Layer 2 of a small transformer language model trained on English Wikipedia (12 layers, counted from 0, width 128).
A neuron's activation on a vector x is SiLU(gate . x) times (in . x), where the dot is the dot product.

Input weights of the MLP neurons that the questions are about. A number n stands for n times 0.00089.
n25 gate: -145 -56 139 41 -51 90 -59 -66 -221 -121 93 -160 106 -55 -157 -7 77 164 79 -20 -58 -90 -7 59 154 -8 15 -143 127 204 257 65 -104 69 282 -47 -16 -89 32 -136 -79 -102 114 -98 117 30 139 120 220 -350 -254 -284 31 47 103 42 -98 -90 -48 -85 73 286 188 -95 -64 47 -67 38 -46 41 15 50 10 -66 -67 -91 -14 247 65 -163 -110 -93 124 106 42 160 112 -166 -161 -21 154 146 121 -79 -99 184 35 24 -22 208 -7 -164 109 -4 53 80 -191 11 64 -147 -49 -105 -4 -286 104 -90 60 167 95 73 62 -53 75 -46 -135 146 168 109
n58 gate: -11 -195 -61 165 -72 169 206 38 -63 44 -48 11 51 202 0 -81 95 -132 4 47 120 -140 -102 -180 45 192 -148 247 -61 8 155 189 33 -95 118 -93 53 144 74 -18 -7 53 255 4 71 30 -84 -221 -7 69 -119 -152 -42 40 -106 253 -276 18 99 -92 111 -163 -97 -81 153 4 104 198 -160 48 142 16 -95 89 -297 -260 -131 -27 -156 -79 -81 129 -51 -42 -72 -7 -178 69 -163 -137 34 -22 167 -255 0 46 248 39 89 -77 -67 77 -71 95 189 37 112 291 49 -51 0 7 -91 -34 -78 -134 -210 15 22 -146 58 -143 67 19 69 -114 0 142
n113 gate: 254 -34 -86 0 239 -40 60 -122 99 -56 -108 -181 107 139 -78 -69 66 -103 -76 180 -181 55 115 80 53 -120 100 14 106 20 -130 -15 57 -66 120 -44 0 -238 97 56 -84 -108 -80 -334 -84 187 -52 -147 -133 117 -23 91 27 -237 -112 -95 -55 -251 124 -281 27 -68 -61 -139 111 -44 -23 50 80 -150 200 -60 -38 -102 32 169 126 94 198 111 -240 53 -100 122 18 -64 98 -35 66 -206 248 232 18 233 -134 -7 90 4 -91 53 28 -275 -93 -189 -135 -89 -150 0 43 14 108 140 218 -155 -33 -30 -39 265 -96 4 35 0 175 -16 126 -53 14 71
n183 gate: 59 44 80 -120 192 -42 -73 -110 84 -32 74 -50 -4 -207 -10 -93 117 -48 114 -135 -61 198 22 27 225 4 -86 -62 152 81 102 -97 110 -71 36 -71 -56 -110 170 -86 88 -78 287 -58 -48 -78 -90 -24 -87 34 -143 -110 45 -189 24 27 50 70 -65 76 64 -84 7 28 85 28 264 -181 -102 -80 190 49 -296 136 266 15 70 -34 117 -119 -288 -167 29 -62 112 -117 -44 -189 -7 -219 -70 40 91 0 47 -95 -181 -165 -62 -55 17 -28 181 61 -142 -45 118 56 -77 81 119 -150 211 -90 140 59 -224 -33 -86 -40 315 14 -158 144 -238 109 -59 80
n207 gate: -182 8 8 -206 130 -279 -367 -96 -73 197 -14 116 41 76 -104 108 28 25 104 -45 192 4 158 93 -19 -219 311 72 82 97 25 -47 81 -145 76 -100 -51 207 -47 117 -170 -140 -74 -238 58 74 -196 91 -84 40 -35 -100 -8 105 -131 4 67 26 130 -103 -91 -15 46 -29 -62 242 12 81 -169 65 -56 95 131 4 166 -12 99 -56 -51 -58 -135 118 -124 171 -54 -72 115 52 -150 -149 70 -267 246 -54 -158 -74 -44 -89 19 -46 -14 106 -26 -72 -129 13 -51 -12 -95 194 23 -258 265 123 -169 4 -94 320 172 -76 -215 -43 -42 20 160 114 48 108
n252 gate: -199 -138 56 -18 61 -95 -122 -209 -184 -212 66 101 -193 -204 4 97 -447 42 -14 -194 145 169 229 -147 32 14 79 34 139 189 -108 -174 143 -298 80 86 167 -188 -51 238 0 77 34 38 154 118 -320 34 -21 83 -184 36 51 214 -83 -13 100 241 36 -133 88 4 172 -17 -36 -169 54 45 -163 -333 -219 -151 -313 -29 33 -168 -9 -56 -129 -159 34 138 110 182 -150 -264 -291 -19 55 83 59 5 -159 32 105 91 -55 -170 89 107 -102 -404 25 -149 -5 91 284 32 149 -29 -82 240 -80 12 77 -9 63 36 66 238 -181 258 -216 -69 0 158 60 -33
n258 gate: 17 277 30 -25 74 210 11 -38 -87 -61 17 -95 202 75 -7 -56 30 -122 91 96 120 -77 71 -31 91 31 28 58 -35 0 135 81 -202 -255 -50 -35 302 -119 -24 -96 -115 121 97 -240 62 -110 -163 -164 55 -30 163 120 -7 -184 -110 223 -11 -94 68 -140 7 119 15 -140 73 105 254 73 -42 158 -23 103 80 -128 130 55 -38 19 -71 4 17 -50 75 3 -252 -113 188 142 -189 -60 40 25 145 161 -4 -17 41 304 -123 -40 76 84 219 -35 48 -195 -164 52 203 -3 7 -81 75 122 87 -142 0 -84 173 -249 -113 -85 138 112 151 91 -79 -132
n275 gate: 73 -127 -24 165 -75 -187 16 -20 23 183 46 -4 15 -80 4 -35 12 -177 43 -314 57 -90 4 -118 58 159 83 -101 -101 203 -68 118 -96 -83 54 145 -72 19 -40 65 -152 71 96 244 -86 -98 -231 -139 -151 8 66 -108 220 -49 18 43 108 152 4 -69 187 -189 -234 -230 97 -64 -167 156 -11 -287 -269 -240 -71 -301 49 -122 44 -108 -135 47 59 -27 4 18 90 -38 -139 20 -170 29 -132 128 -85 -152 -91 -183 179 -49 46 -19 -105 4 -56 -30 161 -17 198 -122 70 124 -196 -150 179 28 -111 120 -73 318 230 -49 80 -153 -105 48 -168 -122 -22 -36
n317 gate: 171 30 -42 57 26 43 -129 -50 -201 155 54 47 -133 37 0 34 0 -10 -31 -115 57 -76 -37 -259 -158 -101 23 -201 -63 -7 -175 -108 88 63 74 82 138 -31 -3 174 -118 28 117 29 -89 62 -33 71 42 91 -34 -82 134 143 135 -35 112 43 216 0 155 129 72 148 172 96 75 48 42 -240 0 133 22 51 -126 -83 205 -109 -175 273 -71 98 160 71 25 -52 -24 -56 237 -35 -76 -117 -65 -69 77 -247 -186 -72 -214 14 9 -94 99 74 291 77 -48 139 -211 -81 17 159 55 -75 -62 -21 119 170 -219 91 -60 -45 -41 -4 3 48 -7 -96
n25 in: -101 -128 -78 181 -3 -17 30 -100 114 -95 -26 -38 174 92 -50 97 136 271 -57 -234 -112 66 -119 4 18 125 -98 120 -197 109 -3 73 -189 84 145 62 -98 21 7 -116 76 112 -201 -83 -122 -76 -38 -57 71 -254 36 -150 -48 73 99 80 -100 3 25 -60 11 53 4 20 -79 128 4 65 -116 173 -107 -95 -108 -83 49 -47 -65 148 -99 126 115 -11 91 112 -17 67 -338 66 106 30 -65 255 -61 87 -45 176 -11 124 -93 74 71 16 -12 56 62 204 51 -62 -275 52 -181 -52 -37 -332 -10 -79 50 170 -21 74 352 -175 68 55 -172 -66 -85 -96
n58 in: 104 -18 19 11 -71 82 62 194 -59 -7 -224 14 93 251 -24 -183 249 -10 29 295 72 43 -76 -271 -52 -39 -50 200 18 -70 174 116 -59 53 124 166 -85 84 49 130 99 86 102 15 200 145 7 -142 -105 19 -136 -158 -64 -14 -91 233 -139 120 -7 -182 -133 -230 63 -17 189 11 158 144 -39 55 19 209 -162 51 -279 -164 -154 -61 -49 -141 -31 84 151 -94 -89 62 -110 -30 11 95 81 -55 -18 -208 18 -166 76 69 147 -73 17 -12 115 94 228 -256 -94 90 178 -71 -4 -64 -194 74 28 -52 -80 63 -75 -36 23 -184 -48 30 -3 -208 91 91
n113 in: 57 -45 -31 -11 161 -51 293 -117 53 -89 -45 -44 214 60 32 -27 -19 -191 0 56 -96 -215 115 -88 -99 -40 158 113 -26 -91 -147 23 60 -81 41 29 -70 -260 -4 44 -7 -111 18 8 -80 346 148 -353 -43 16 49 26 121 -228 -83 -92 33 -199 -60 -246 -144 -109 -68 -53 316 95 4 -87 -40 -161 90 -107 -28 -210 48 199 252 86 0 84 -247 224 55 93 77 -3 60 152 147 -101 224 80 -134 175 -148 11 74 32 15 82 -21 -128 -131 -78 31 25 -64 -154 -47 -80 19 88 -7 -21 -134 79 -92 333 -147 -56 -215 -14 -95 -74 -3 -32 47 43
n183 in: -24 56 49 -248 109 58 -27 143 30 -230 143 -25 -122 17 93 -16 -31 -93 -13 -68 -13 -25 110 159 9 -9 -139 -218 25 150 16 -53 293 -75 124 -8 -9 -392 25 -284 -216 -13 87 -5 300 -126 -13 4 8 -129 -164 -86 -98 -244 -56 -64 100 -58 -47 38 116 -125 -143 -126 -222 284 -52 126 -54 60 175 -38 107 192 14 -53 -169 -40 89 192 -425 47 42 -102 -60 -58 47 -27 168 96 -96 113 12 109 237 -54 4 -213 159 90 -39 -38 63 351 -40 0 -49 44 -115 194 236 172 98 -98 136 56 -227 -70 -80 -242 179 346 30 -4 -148 -160 -103 340
n207 in: -215 -111 4 -44 31 -193 -130 -37 -144 228 -225 35 -98 16 -71 47 -49 105 232 -76 105 -39 31 -38 -125 -165 323 -191 62 156 126 -53 20 -163 103 -50 -140 251 15 118 27 89 -248 -80 -32 101 -156 -38 -65 -21 4 -252 103 164 -129 67 -50 31 -51 -87 -21 -123 80 -94 -64 255 -36 137 -264 47 46 14 194 -115 168 -4 8 -111 -205 -178 -76 99 -137 87 11 25 -24 -54 -49 -99 129 -124 218 -32 -12 -181 37 59 -135 -163 -47 127 -125 94 4 -40 -94 -90 99 216 -4 -23 68 215 -329 56 -150 340 66 -94 -282 -143 -92 -8 96 252 84 54
n252 in: -74 35 176 9 80 -266 -119 -263 -214 -146 -77 124 -102 -151 49 142 -184 102 -131 -55 162 215 158 -60 132 -101 158 12 -17 386 -24 -36 74 -196 -4 8 210 -65 -66 146 -67 204 104 -78 475 273 -197 4 95 0 -79 -26 -77 196 -20 -53 110 193 39 -73 -18 91 250 -185 -123 -169 -92 -9 -84 -121 -86 -54 -200 -4 74 -75 -42 -5 -220 -265 62 160 141 240 -211 -268 -52 99 -63 109 123 -140 -67 9 201 168 -54 73 100 -4 48 -197 -49 -180 93 -20 202 303 265 88 -195 21 -12 -24 180 -136 29 18 98 236 -199 140 -162 -18 -154 -20 17 -59
n258 in: 163 129 -167 -114 66 -56 253 -7 169 -11 126 -126 -28 -39 -182 -94 -22 188 61 148 39 -178 106 186 14 110 7 51 -174 -38 67 -48 118 -77 -93 -142 217 205 -31 57 -7 0 -38 -87 62 36 137 -68 -68 -15 198 -202 -137 -183 -79 20 129 -114 314 89 -67 72 4 -282 178 -52 -159 -58 158 0 -22 48 73 -90 -190 73 -31 -63 233 -160 20 -111 49 -31 3 -135 -244 -93 -26 -70 243 40 -141 -40 -81 -35 245 117 -11 -111 -56 36 65 -32 -37 -16 -41 110 14 -53 -26 -67 -126 82 86 -115 -10 -7 25 -32 -403 -64 -40 100 -197 -57 21 -97
n275 in: 222 65 132 160 -97 -75 141 272 27 -23 -28 83 105 -46 72 140 79 32 -39 -102 124 254 106 -8 -39 102 79 -14 -168 158 -14 169 -108 75 -4 234 -17 8 4 140 48 -51 92 85 -148 -144 -30 -33 103 60 15 58 44 34 103 -176 138 262 122 -11 222 -322 -167 -284 74 52 108 58 -118 -61 -244 -130 21 -268 28 -98 81 -36 28 -66 102 -118 87 29 272 -48 -8 -16 -59 -46 -93 217 -125 -82 109 -82 -87 -89 -27 -19 -49 -199 -190 -38 27 -78 204 -126 48 -14 -133 -45 313 7 -41 101 -210 180 83 -235 76 -22 -155 20 -207 -183 74 136
n317 in: 130 -11 -225 32 130 161 -11 41 -163 64 -3 18 64 169 -193 -230 -45 24 73 69 145 -154 174 -226 -69 31 -46 -17 -186 46 -108 -115 184 -78 -129 -56 175 181 313 146 -70 81 -14 183 -11 26 -43 17 282 261 120 -25 -41 60 -170 -58 -21 205 190 143 19 115 0 151 7 -242 178 -183 28 -97 41 42 50 -3 -65 -40 66 45 -119 125 -21 172 114 -141 -10 -223 -192 -41 212 -33 4 -113 -35 -77 85 -203 -56 -34 -90 -4 69 179 8 -14 199 -4 -31 96 -31 96 -37 71 51 -36 -66 -62 -55 -7 4 68 4 232 -51 -176 20 141 -3 -102

Each question shows a token from some text and the vector x that enters the MLP there. A number n stands for n times 0.0041.

" Rev": -130 -19 -215 16 126 -53 -278 -97 21 101 -243 15 45 -6 9 74 147 -63 3 85 141 -20 33 -128 14 -157 0 -83 -182 -69 -63 70 -73 29 -27 -98 -22 34 -28 22 90 -54 89 -22 -242 -168 -59 -30 221 -1 -71 -39 124 -167 12 -184 76 -94 -108 -204 23 -111 -30 -126 1 -6 9 -107 12 141 -118 -6 61 -59 -300 -116 -197 -142 -12 -55 -20 92 0 86 -13 48 34 -185 143 28 -35 -175 91 91 25 19 -202 -65 2 -122 -257 33 -136 34 -6 45 73 -179 -73 35 40 8 96 226 -23 -23 -46 21 39 -50 -40 -84 -61 -19 -85 9 27 -22
Which neuron fires most, and how strongly? n207, at about 1

" and": -36 25 67 -119 135 101 -59 -62 38 43 51 -1 43 -5 15 77 97 -188 -4 43 119 11 16 3 -20 134 -78 -37 -41 5 -5 -36 -17 33 -42 -91 -20 -114 148 9 184 -88 59 15 118 -200 60 -56 70 -114 12 2 142 -13 14 27 153 -87 -11 -27 -101 97 -55 -102 -119 -48 59 -73 -147 55 -89 -43 16 -52 -295 70 -60 -153 -110 -95 18 80 127 79 77 14 -56 -102 152 3 -50 107 36 12 127 -129 62 -102 -34 3 -70 -70 34 79 -174 -59 30 -73 264 13 -7 5 -135 10 -65 -69 -55 37 -60 -3 43 -41 124 -149 -57 80 -136 -11
Which neuron lights up most? n183

",": -95 3 24 -42 113 103 -191 9 102 -107 -90 -11 70 115 47 68 46 -71 88 51 127 97 238 -8 176 81 -23 -10 -84 112 72 23 106 -7 74 12 246 73 61 85 218 -43 -40 141 -81 -130 -98 -7 109 -104 -2 19 23 134 -34 95 155 -167 68 -85 -125 51 -43 -48 21 -70 -60 -16 -139 58 -39 21 3 7 -247 115 -224 -145 -183 62 -11 3 54 66 69 49 -118 20 -133 44 -102 68 43 88 -88 -55 126 -63 -74 -2 2 -35 85 58 -174 202 -108 -88 178 -32 12 44 10 60 -3 -91 100 -9 -19 40 76 -73 105 -214 -68 -17 -118 -1
Which neuron lights up most? n25

" from": -185 -62 205 -35 32 44 19 -65 63 -109 158 -91 -74 -42 -24 98 103 -64 38 163 69 63 22 32 29 13 18 50 -216 193 -10 -3 -63 24 72 -70 133 -18 -3 -58 162 -105 36 -27 -265 -31 1 -57 -141 -19 232 -62 -17 80 -101 -5 77 65 -30 22 80 44 -87 -78 -62 -40 -6 -120 89 91 108 -62 -94 -79 -107 106 -108 -192 -149 -64 64 33 28 70 70 55 -116 110 -21 -34 -52 58 27 125 -40 47 -82 -173 -108 -101 -194 -90 27 59 -59 -31 -32 -124 174 30 -55 104 -54 214 -135 70 73 44 -88 61 -14 -2 34 -272 16 88 -108 -145
Which neuron lights up most? n58

"us": -141 42 -11 70 15 92 1 -33 64 -38 -1 27 -167 183 141 90 92 -118 -21 9 75 30 -40 68 15 27 -24 -39 -162 131 51 56 -78 80 65 -11 128 11 146 -70 209 -115 185 72 109 -100 37 10 -23 -63 126 88 45 -14 -127 -64 55 -131 -71 108 124 41 29 -143 -147 -84 -119 -33 46 -122 -191 29 86 68 -175 -60 -82 -122 -10 -85 4 9 -57 30 37 -9 43 40 -167 70 -46 -114 107 288 7 50 102 45 119 -82 -51 28 -202 20 -7 -16 -92 -15 57 19 -6 246 -275 49 -109 58 -88 93 37 -59 95 -13 129 -55 -45 -4 -124 -33
Which neuron fires most, and how strongly? n317, at about 0.12

"ve": -224 -81 95 -30 -41 72 -12 20 -70 -91 -70 12 28 -109 159 55 81 -240 25 -108 226 -50 46 -52 81 -274 -17 12 -250 -59 252 26 -34 71 58 -9 84 -118 199 -68 167 -109 75 5 -204 63 73 3 124 -131 88 -27 102 -171 -99 93 106 -13 13 81 135 81 78 -149 34 -5 208 -111 31 -22 -56 -88 72 -2 -247 -187 -11 -120 3 -35 4 86 -84 69 -43 -16 62 -11 -68 -63 -87 -78 106 12 48 -113 -75 -60 -73 79 -40 -82 -53 44 4 23 -90 -81 -10 -4 1 92 -189 14 -53 -202 35 115 -1 40 -24 -70 48 -11 -16 1 -62 23
Which two neurons fire most, strongest first? n58, n317

" by": -171 -121 188 -55 61 131 -44 -114 34 -129 4 10 -6 -173 -36 113 134 -50 78 127 -33 67 -58 65 1 39 -61 -73 -70 10 89 43 -40 19 -40 -5 176 4 45 -20 130 -92 175 35 -175 -127 81 -137 -42 -52 23 -53 154 157 -12 56 33 296 210 21 -25 26 -177 -143 125 97 -10 -66 116 41 13 99 -32 -37 -243 140 -201 -164 -97 -111 61 93 25 72 -9 10 -17 208 14 -26 -15 35 48 39 70 -29 -61 -8 -29 -7 -94 -137 -114 56 -51 5 -215 -94 146 -9 -91 58 -63 11 -220 47 -2 86 -76 31 -7 51 117 -116 -57 89 -100 -72
Which neuron fires most, and how strongly? n58, at about 0.065

" gu": -119 -115 85 -90 137 -5 -183 -23 40 30 -151 -159 -39 -74 45 80 36 -86 28 68 274 -47 -25 60 53 -63 22 -20 -45 -75 -149 -8 69 129 11 160 93 -54 -7 -61 33 -68 -4 99 -197 36 109 -124 69 -95 -73 -108 76 -104 -48 19 163 -22 54 -114 -31 -31 -22 127 51 12 68 -316 155 3 62 121 -70 -35 -103 29 19 -48 71 -27 -34 54 -15 85 113 -70 85 -75 71 -87 95 -171 58 169 17 -99 104 -160 71 -89 -154 -57 -53 117 -21 184 79 -132 -38 -71 52 119 213 28 -97 -268 -24 86 36 9 30 -56 34 123 -23 -59 -73 33
Which neuron lights up most? n113

"-st": -36 -16 67 -9 99 -35 -155 -180 17 -54 -192 30 89 -41 46 -16 186 -125 40 153 0 -56 -42 -67 -62 -66 -59 -34 38 -7 24 41 31 68 47 47 12 34 235 -176 157 -163 38 58 -229 10 83 102 108 -41 -23 -122 151 -68 -10 57 120 -193 -42 -185 -56 -100 -79 -110 -148 32 -185 -36 189 84 36 45 237 8 -268 -16 -39 -206 -34 -11 -24 40 -18 85 -10 17 -21 -34 87 -55 -204 53 17 169 173 9 -120 13 150 44 -108 -119 -29 71 -27 97 41 40 -45 103 -88 -74 -90 110 45 -71 53 -122 1 -34 -120 34 -88 -151 -43 44 51 -24
Which neuron lights up most? n252

" |": -115 -63 87 41 59 -73 -95 -11 66 -158 -12 -48 95 -14 95 -23 6 -59 -91 77 10 36 93 53 -25 43 -186 -36 -41 -65 -13 72 -116 99 6 -58 89 -20 45 -51 130 -10 178 73 -208 93 68 69 -102 96 93 -82 16 -42 31 84 123 -75 71 66 59 -12 67 82 -2 74 6 -53 -21 -67 23 135 91 -11 -157 160 -164 -138 -118 20 -13 58 2 82 79 -2 -2 10 43 24 -14 92 103 126 77 -34 2 -104 -99 3 -62 -101 -38 97 -23 217 -60 -60 379 -1 0 -9 -49 95 -97 -43 39 -11 -4 37 -1 -7 90 -48 -106 11 180 -109
Which neuron lights up most? n207

" She": -160 98 101 -48 82 -49 -99 59 32 123 -49 -19 8 -109 73 56 148 -63 36 132 47 -9 -57 89 181 -76 43 -31 -29 -21 26 46 -43 44 20 19 408 4 51 -5 76 -114 132 -1 49 120 25 17 162 -91 -44 -106 -47 -83 15 83 69 -210 77 133 71 -70 -146 -87 73 -128 -78 -120 82 24 -51 55 93 22 -67 260 -64 -99 -135 -31 -130 -19 65 79 17 23 -49 -81 211 -73 -74 15 86 165 23 -148 -16 -30 -158 54 -280 -51 -18 70 -50 106 302 30 71 48 107 18 -31 -63 -47 47 -101 99 -196 -42 -11 119 126 -5 -36 -14 -18 4
Which two neurons fire most, strongest first? n183, n113

" second": -205 -29 139 -37 127 -31 -40 69 -11 2 -107 120 115 205 -8 10 132 26 -109 137 -49 -19 79 13 159 -90 -69 36 -93 -82 -87 125 105 64 18 43 35 -7 88 -86 100 -84 -10 -27 73 11 95 -213 120 -63 49 -120 78 -138 9 121 -12 -203 11 -149 70 -23 -201 -131 2 -87 -86 18 54 -41 82 -310 107 50 -151 65 -38 -184 -90 -33 -1 200 -20 48 164 -6 -72 -22 36 -13 137 -10 60 153 54 -107 -109 38 14 -153 45 -172 50 8 -46 83 -146 -294 82 90 -65 36 55 115 -30 -107 47 -30 -69 125 -98 -73 133 44 -1 -1 226 -44
Which neuron fires most, and how strongly? n113, at about 1.5

"05": -90 -49 7 140 187 -26 -147 -86 -59 -44 -37 -3 1 -5 52 45 65 -93 -39 95 16 129 -113 117 121 -6 -90 -41 -345 -282 106 199 -63 52 -19 -1 239 24 66 59 90 -16 88 20 -49 28 242 -61 -1 3 46 14 65 -29 -5 145 103 -93 -31 9 133 -2 -132 -165 -10 -5 40 -132 7 -112 13 72 49 36 -55 -35 -206 0 -211 -24 -39 182 32 36 62 -13 69 5 120 111 57 -66 42 100 -3 -83 -67 -25 64 -103 57 -124 -108 32 -106 -29 -77 -229 23 4 14 49 -183 50 -139 -363 68 7 -36 26 -47 3 37 -133 1 -58 -79 -198
Which neuron lights up most? n183

"ing": -163 57 16 164 -65 102 -63 34 98 -9 4 -84 -56 -10 52 114 56 -138 25 32 86 1 -45 25 -23 -53 -63 9 -104 24 56 -15 -101 49 28 -59 182 -17 175 -78 86 -21 111 93 -177 -64 36 -237 189 -253 -2 35 -17 -115 18 147 -63 -68 -17 55 116 106 -69 -118 -75 -39 -132 19 -37 -56 -46 156 -30 -26 -250 107 60 -49 -101 -36 37 86 -15 58 125 -63 97 14 98 8 -59 23 108 42 25 -180 -95 -29 -23 0 31 -111 127 19 45 35 -209 -64 177 18 -93 70 -191 110 -205 -171 21 -5 -80 22 -55 -1 68 -47 60 -95 35 -143
Which neuron lights up most? n252

" Cas": -155 23 -289 -156 -40 38 -284 -36 47 53 7 45 -19 72 24 66 11 -93 -75 89 54 -2 -2 24 78 -67 46 39 -7 116 -6 40 -53 55 23 -72 218 47 -138 -20 -18 -226 -62 54 -100 6 43 -50 94 -119 237 27 152 7 33 125 45 19 -133 76 17 85 -213 -166 85 -113 -14 26 70 -32 -142 -210 -42 6 16 -23 -126 -110 1 -15 16 0 -63 55 134 10 -31 -127 87 -68 -143 -14 176 234 41 53 127 -52 71 13 -141 -30 -99 114 -23 112 -34 -145 -48 41 -74 205 -15 -159 -78 -63 14 75 64 13 28 99 49 170 -115 -126 -18 -33
Which neuron lights up most? n58

" F": -107 -27 -23 40 54 66 -319 -95 79 -54 -197 41 78 -85 10 89 135 -102 37 181 119 -38 -21 96 -140 18 -12 -44 -170 -79 133 -10 -96 -12 -26 58 173 -50 -39 -67 99 -70 32 57 66 -185 120 83 34 10 -35 -7 148 -14 105 -22 21 -113 -25 -25 14 -5 -164 12 -120 -181 53 -71 170 -28 -34 79 -53 7 -49 34 -3 -123 -48 40 -80 186 -50 41 38 -11 6 -70 104 -81 1 33 77 46 -2 -148 -81 -26 73 -134 -325 -62 56 -76 16 -20 20 -11 29 53 20 -22 -46 71 -89 -193 110 -6 -81 16 -109 16 3 128 -112 -66 159 -148
Which neuron lights up most? n25

"sk": -90 121 73 239 71 125 -183 -52 -22 -50 -137 53 -82 51 90 -2 114 -155 -23 35 25 36 122 83 -19 -41 57 -7 -169 -126 118 40 15 31 60 -11 160 40 5 52 101 -115 -141 70 -55 74 215 -11 -35 -144 105 -25 193 1 128 113 212 -115 -239 -217 0 -83 -17 -164 -76 -11 -165 -79 72 27 12 -127 266 44 -255 -161 -96 -9 7 23 17 -36 -76 119 93 29 -9 -15 -24 32 -97 25 82 125 -49 -45 -17 42 48 -47 -99 -95 88 62 27 41 214 -153 37 3 -7 106 15 24 -75 -12 6 -66 105 -105 -160 83 10 132 13 -89 -48 -38
Which three neurons fire most, strongest first? n317, n275, n252

" M": -134 -23 114 85 -56 -87 -228 -54 29 6 -136 70 22 18 2 38 99 -59 -26 77 145 -45 -58 57 16 55 -94 20 -146 -95 -53 16 -73 2 -56 17 161 5 -67 -99 97 -166 145 56 35 86 107 98 -27 -31 -31 45 60 -183 16 64 44 79 -10 -135 5 -99 -92 -150 -45 -136 27 -1 -42 96 65 -132 46 -20 23 -22 -84 -132 -59 15 22 77 -103 60 122 -44 80 14 113 -40 7 79 133 60 15 -50 47 -71 -65 -92 -454 25 -180 -101 10 59 36 -146 -25 -47 -24 -10 -96 68 -189 -178 -8 -55 -90 70 -55 25 93 68 -89 -40 -9 2
Which neuron lights up most? n275

" single": -233 -85 135 2 -3 -16 -36 88 -4 84 164 -36 136 97 44 63 151 128 -52 -13 93 -11 -54 173 21 -163 -113 -57 -77 107 -58 -24 85 78 4 43 150 162 34 -152 152 -110 -65 55 112 58 253 55 31 -4 -45 16 -15 -100 23 94 -6 73 -11 -48 47 -67 -141 -55 -62 -65 -147 -85 42 -159 -41 -36 -4 -37 -271 0 -96 -161 -214 -70 -78 38 -55 72 28 17 -10 112 -86 -94 0 -14 48 130 122 -119 -152 60 313 32 43 -119 -44 76 -20 -76 87 -348 103 28 -62 102 -93 3 -70 -86 82 132 -115 100 -66 -49 29 26 44 9 147 14
Which two neurons fire most, strongest first? n317, n275

" de": -192 -1 -106 -129 172 64 -87 27 83 -145 91 -76 -38 -13 24 129 -33 -143 -42 224 29 25 109 8 150 -12 -63 -5 -80 48 39 92 7 -3 20 167 171 -79 180 -55 125 50 -4 124 -107 -17 27 -151 -159 -97 54 -98 80 58 30 47 63 -201 18 -159 93 -161 -123 -37 -52 -34 -18 -101 77 -65 -111 -303 -29 -115 -142 3 39 -144 9 10 -84 62 16 63 128 -17 -1 -40 47 -27 -97 30 104 159 33 -60 66 -89 51 -128 -61 -73 1 -41 -60 -112 195 -113 -3 108 -49 8 -67 -22 -181 31 32 30 66 42 -92 -19 -87 24 -156 44 -36 -85
Which two neurons fire most, strongest first? n275, n113

"in": 21 -106 92 26 -14 91 -111 -77 66 56 -19 -121 -83 167 30 53 32 31 26 37 36 50 -68 18 48 -143 20 -103 -88 -43 -8 -29 -100 19 -117 170 231 -2 324 57 156 -73 106 -24 -30 164 135 -27 96 -137 30 50 90 -1 26 121 107 95 -126 144 143 11 32 -176 -138 -48 -2 -53 -30 -40 -31 -50 136 6 -227 -53 41 -123 -66 -36 -8 -36 13 76 59 -61 -58 224 69 95 -56 -45 86 137 -42 -232 148 -19 -127 -49 -35 -17 -77 16 24 36 -162 60 37 108 -144 84 -230 152 -100 -53 56 -8 38 -6 127 15 25 -19 -5 -97 87 36
Which neuron fires most, and how strongly? n317, at about 0.21

" rank": -13 -94 49 20 109 244 -149 -44 42 -47 -51 6 8 -88 -98 116 97 11 47 129 -78 -42 22 -20 146 39 -106 18 -105 127 14 -29 44 133 41 16 156 7 -43 -25 82 8 88 6 -195 150 87 -94 3 -99 99 -18 195 -123 114 2 136 -31 -78 -197 12 -10 -55 -7 126 -55 4 -73 52 -223 36 -153 153 11 -129 49 -62 -186 -48 -59 -124 118 -69 57 -19 43 159 -180 -121 -81 43 -180 47 244 204 -57 59 -73 -102 -15 2 -47 85 -18 -32 130 -117 -71 -21 12 -137 114 204 36 110 7 25 52 -87 25 18 -32 184 -92 32 -54 139 122
Which neuron lights up most? n113

" March": -154 47 13 -19 94 -66 -125 -23 8 -15 4 -81 17 14 3 36 142 -40 -6 170 146 21 -2 -161 28 134 35 -145 -145 29 31 39 73 25 -120 -120 311 38 -37 81 70 -244 -78 80 -89 11 114 -88 108 -166 34 -28 169 -20 131 -21 71 -18 159 78 33 -31 -8 -133 -47 70 -38 -32 -37 -28 -53 17 81 -76 -232 95 -93 -10 -194 15 -159 60 -11 31 9 -15 -141 -110 -137 63 76 149 188 134 -13 -10 216 -15 37 -97 -102 -14 112 1 -83 228 -179 -195 -3 75 -47 17 21 44 -153 -123 93 -21 56 35 -62 3 110 -90 -59 -66 11 -31
Which three neurons fire most, strongest first? n258, n207, n25

"as": -130 -71 -121 -18 127 146 1 -36 85 -105 -69 40 -128 77 107 95 15 -261 -55 -34 76 -7 -12 -62 33 -4 -48 -57 -88 -33 7 40 -2 51 -3 -62 150 -7 103 6 66 -61 113 45 34 182 33 10 74 -195 239 58 42 139 -3 159 -89 29 -41 174 155 56 -88 -271 13 -98 -27 -75 86 -1 -162 17 25 15 -134 -131 -76 -96 -11 -24 1 4 -125 57 60 -3 -55 27 -164 68 -77 -56 110 107 56 8 254 -4 119 -150 -31 -96 -215 6 -4 198 -42 113 96 26 -36 224 -150 -67 -171 -26 3 -40 34 -23 28 10 24 -33 -93 -79 26 62
Which two neurons fire most, strongest first? n252, n207

"20": -34 -68 128 -8 276 -104 -59 -89 96 89 -66 -254 110 152 87 54 54 -75 2 20 199 50 -116 -138 117 134 25 -64 -57 -63 187 125 -84 -1 19 -121 261 114 46 -124 7 -14 -51 67 42 164 199 20 26 -119 48 -38 -45 14 40 74 139 -12 58 150 -66 48 -107 -127 92 -30 -16 -130 63 -86 102 165 32 107 -236 -58 -144 -91 -65 13 44 4 0 68 101 -2 51 -196 -140 45 215 41 55 189 51 -46 139 -90 -50 -144 -9 -123 -30 69 -31 54 -93 -138 93 2 -32 8 1 -121 -66 -183 87 117 19 -16 14 38 18 -253 -45 -55 -132 -68
Which two neurons fire most, strongest first? n258, n58

"ue": -145 -92 3 -40 -28 107 -156 16 29 -77 -263 -100 -74 9 65 95 118 -208 15 -33 27 -62 44 110 79 12 -60 -1 -193 69 -12 -85 -1 29 88 6 214 -90 128 -27 145 -58 150 95 -91 176 159 89 69 -75 83 3 -94 -129 -14 72 -9 78 256 73 57 46 -94 -106 -24 -4 -27 -113 37 -70 -26 -4 111 -20 -205 117 34 -162 -30 -57 -95 67 67 53 52 0 -20 78 -163 -88 150 -38 109 141 128 -87 -140 16 -233 -30 -31 -39 -38 -113 56 68 -88 -282 116 41 -13 133 -145 -50 -113 -111 8 52 159 66 -23 -64 90 46 68 -107 46 40
Which neuron fires most, and how strongly? n113, at about 0.2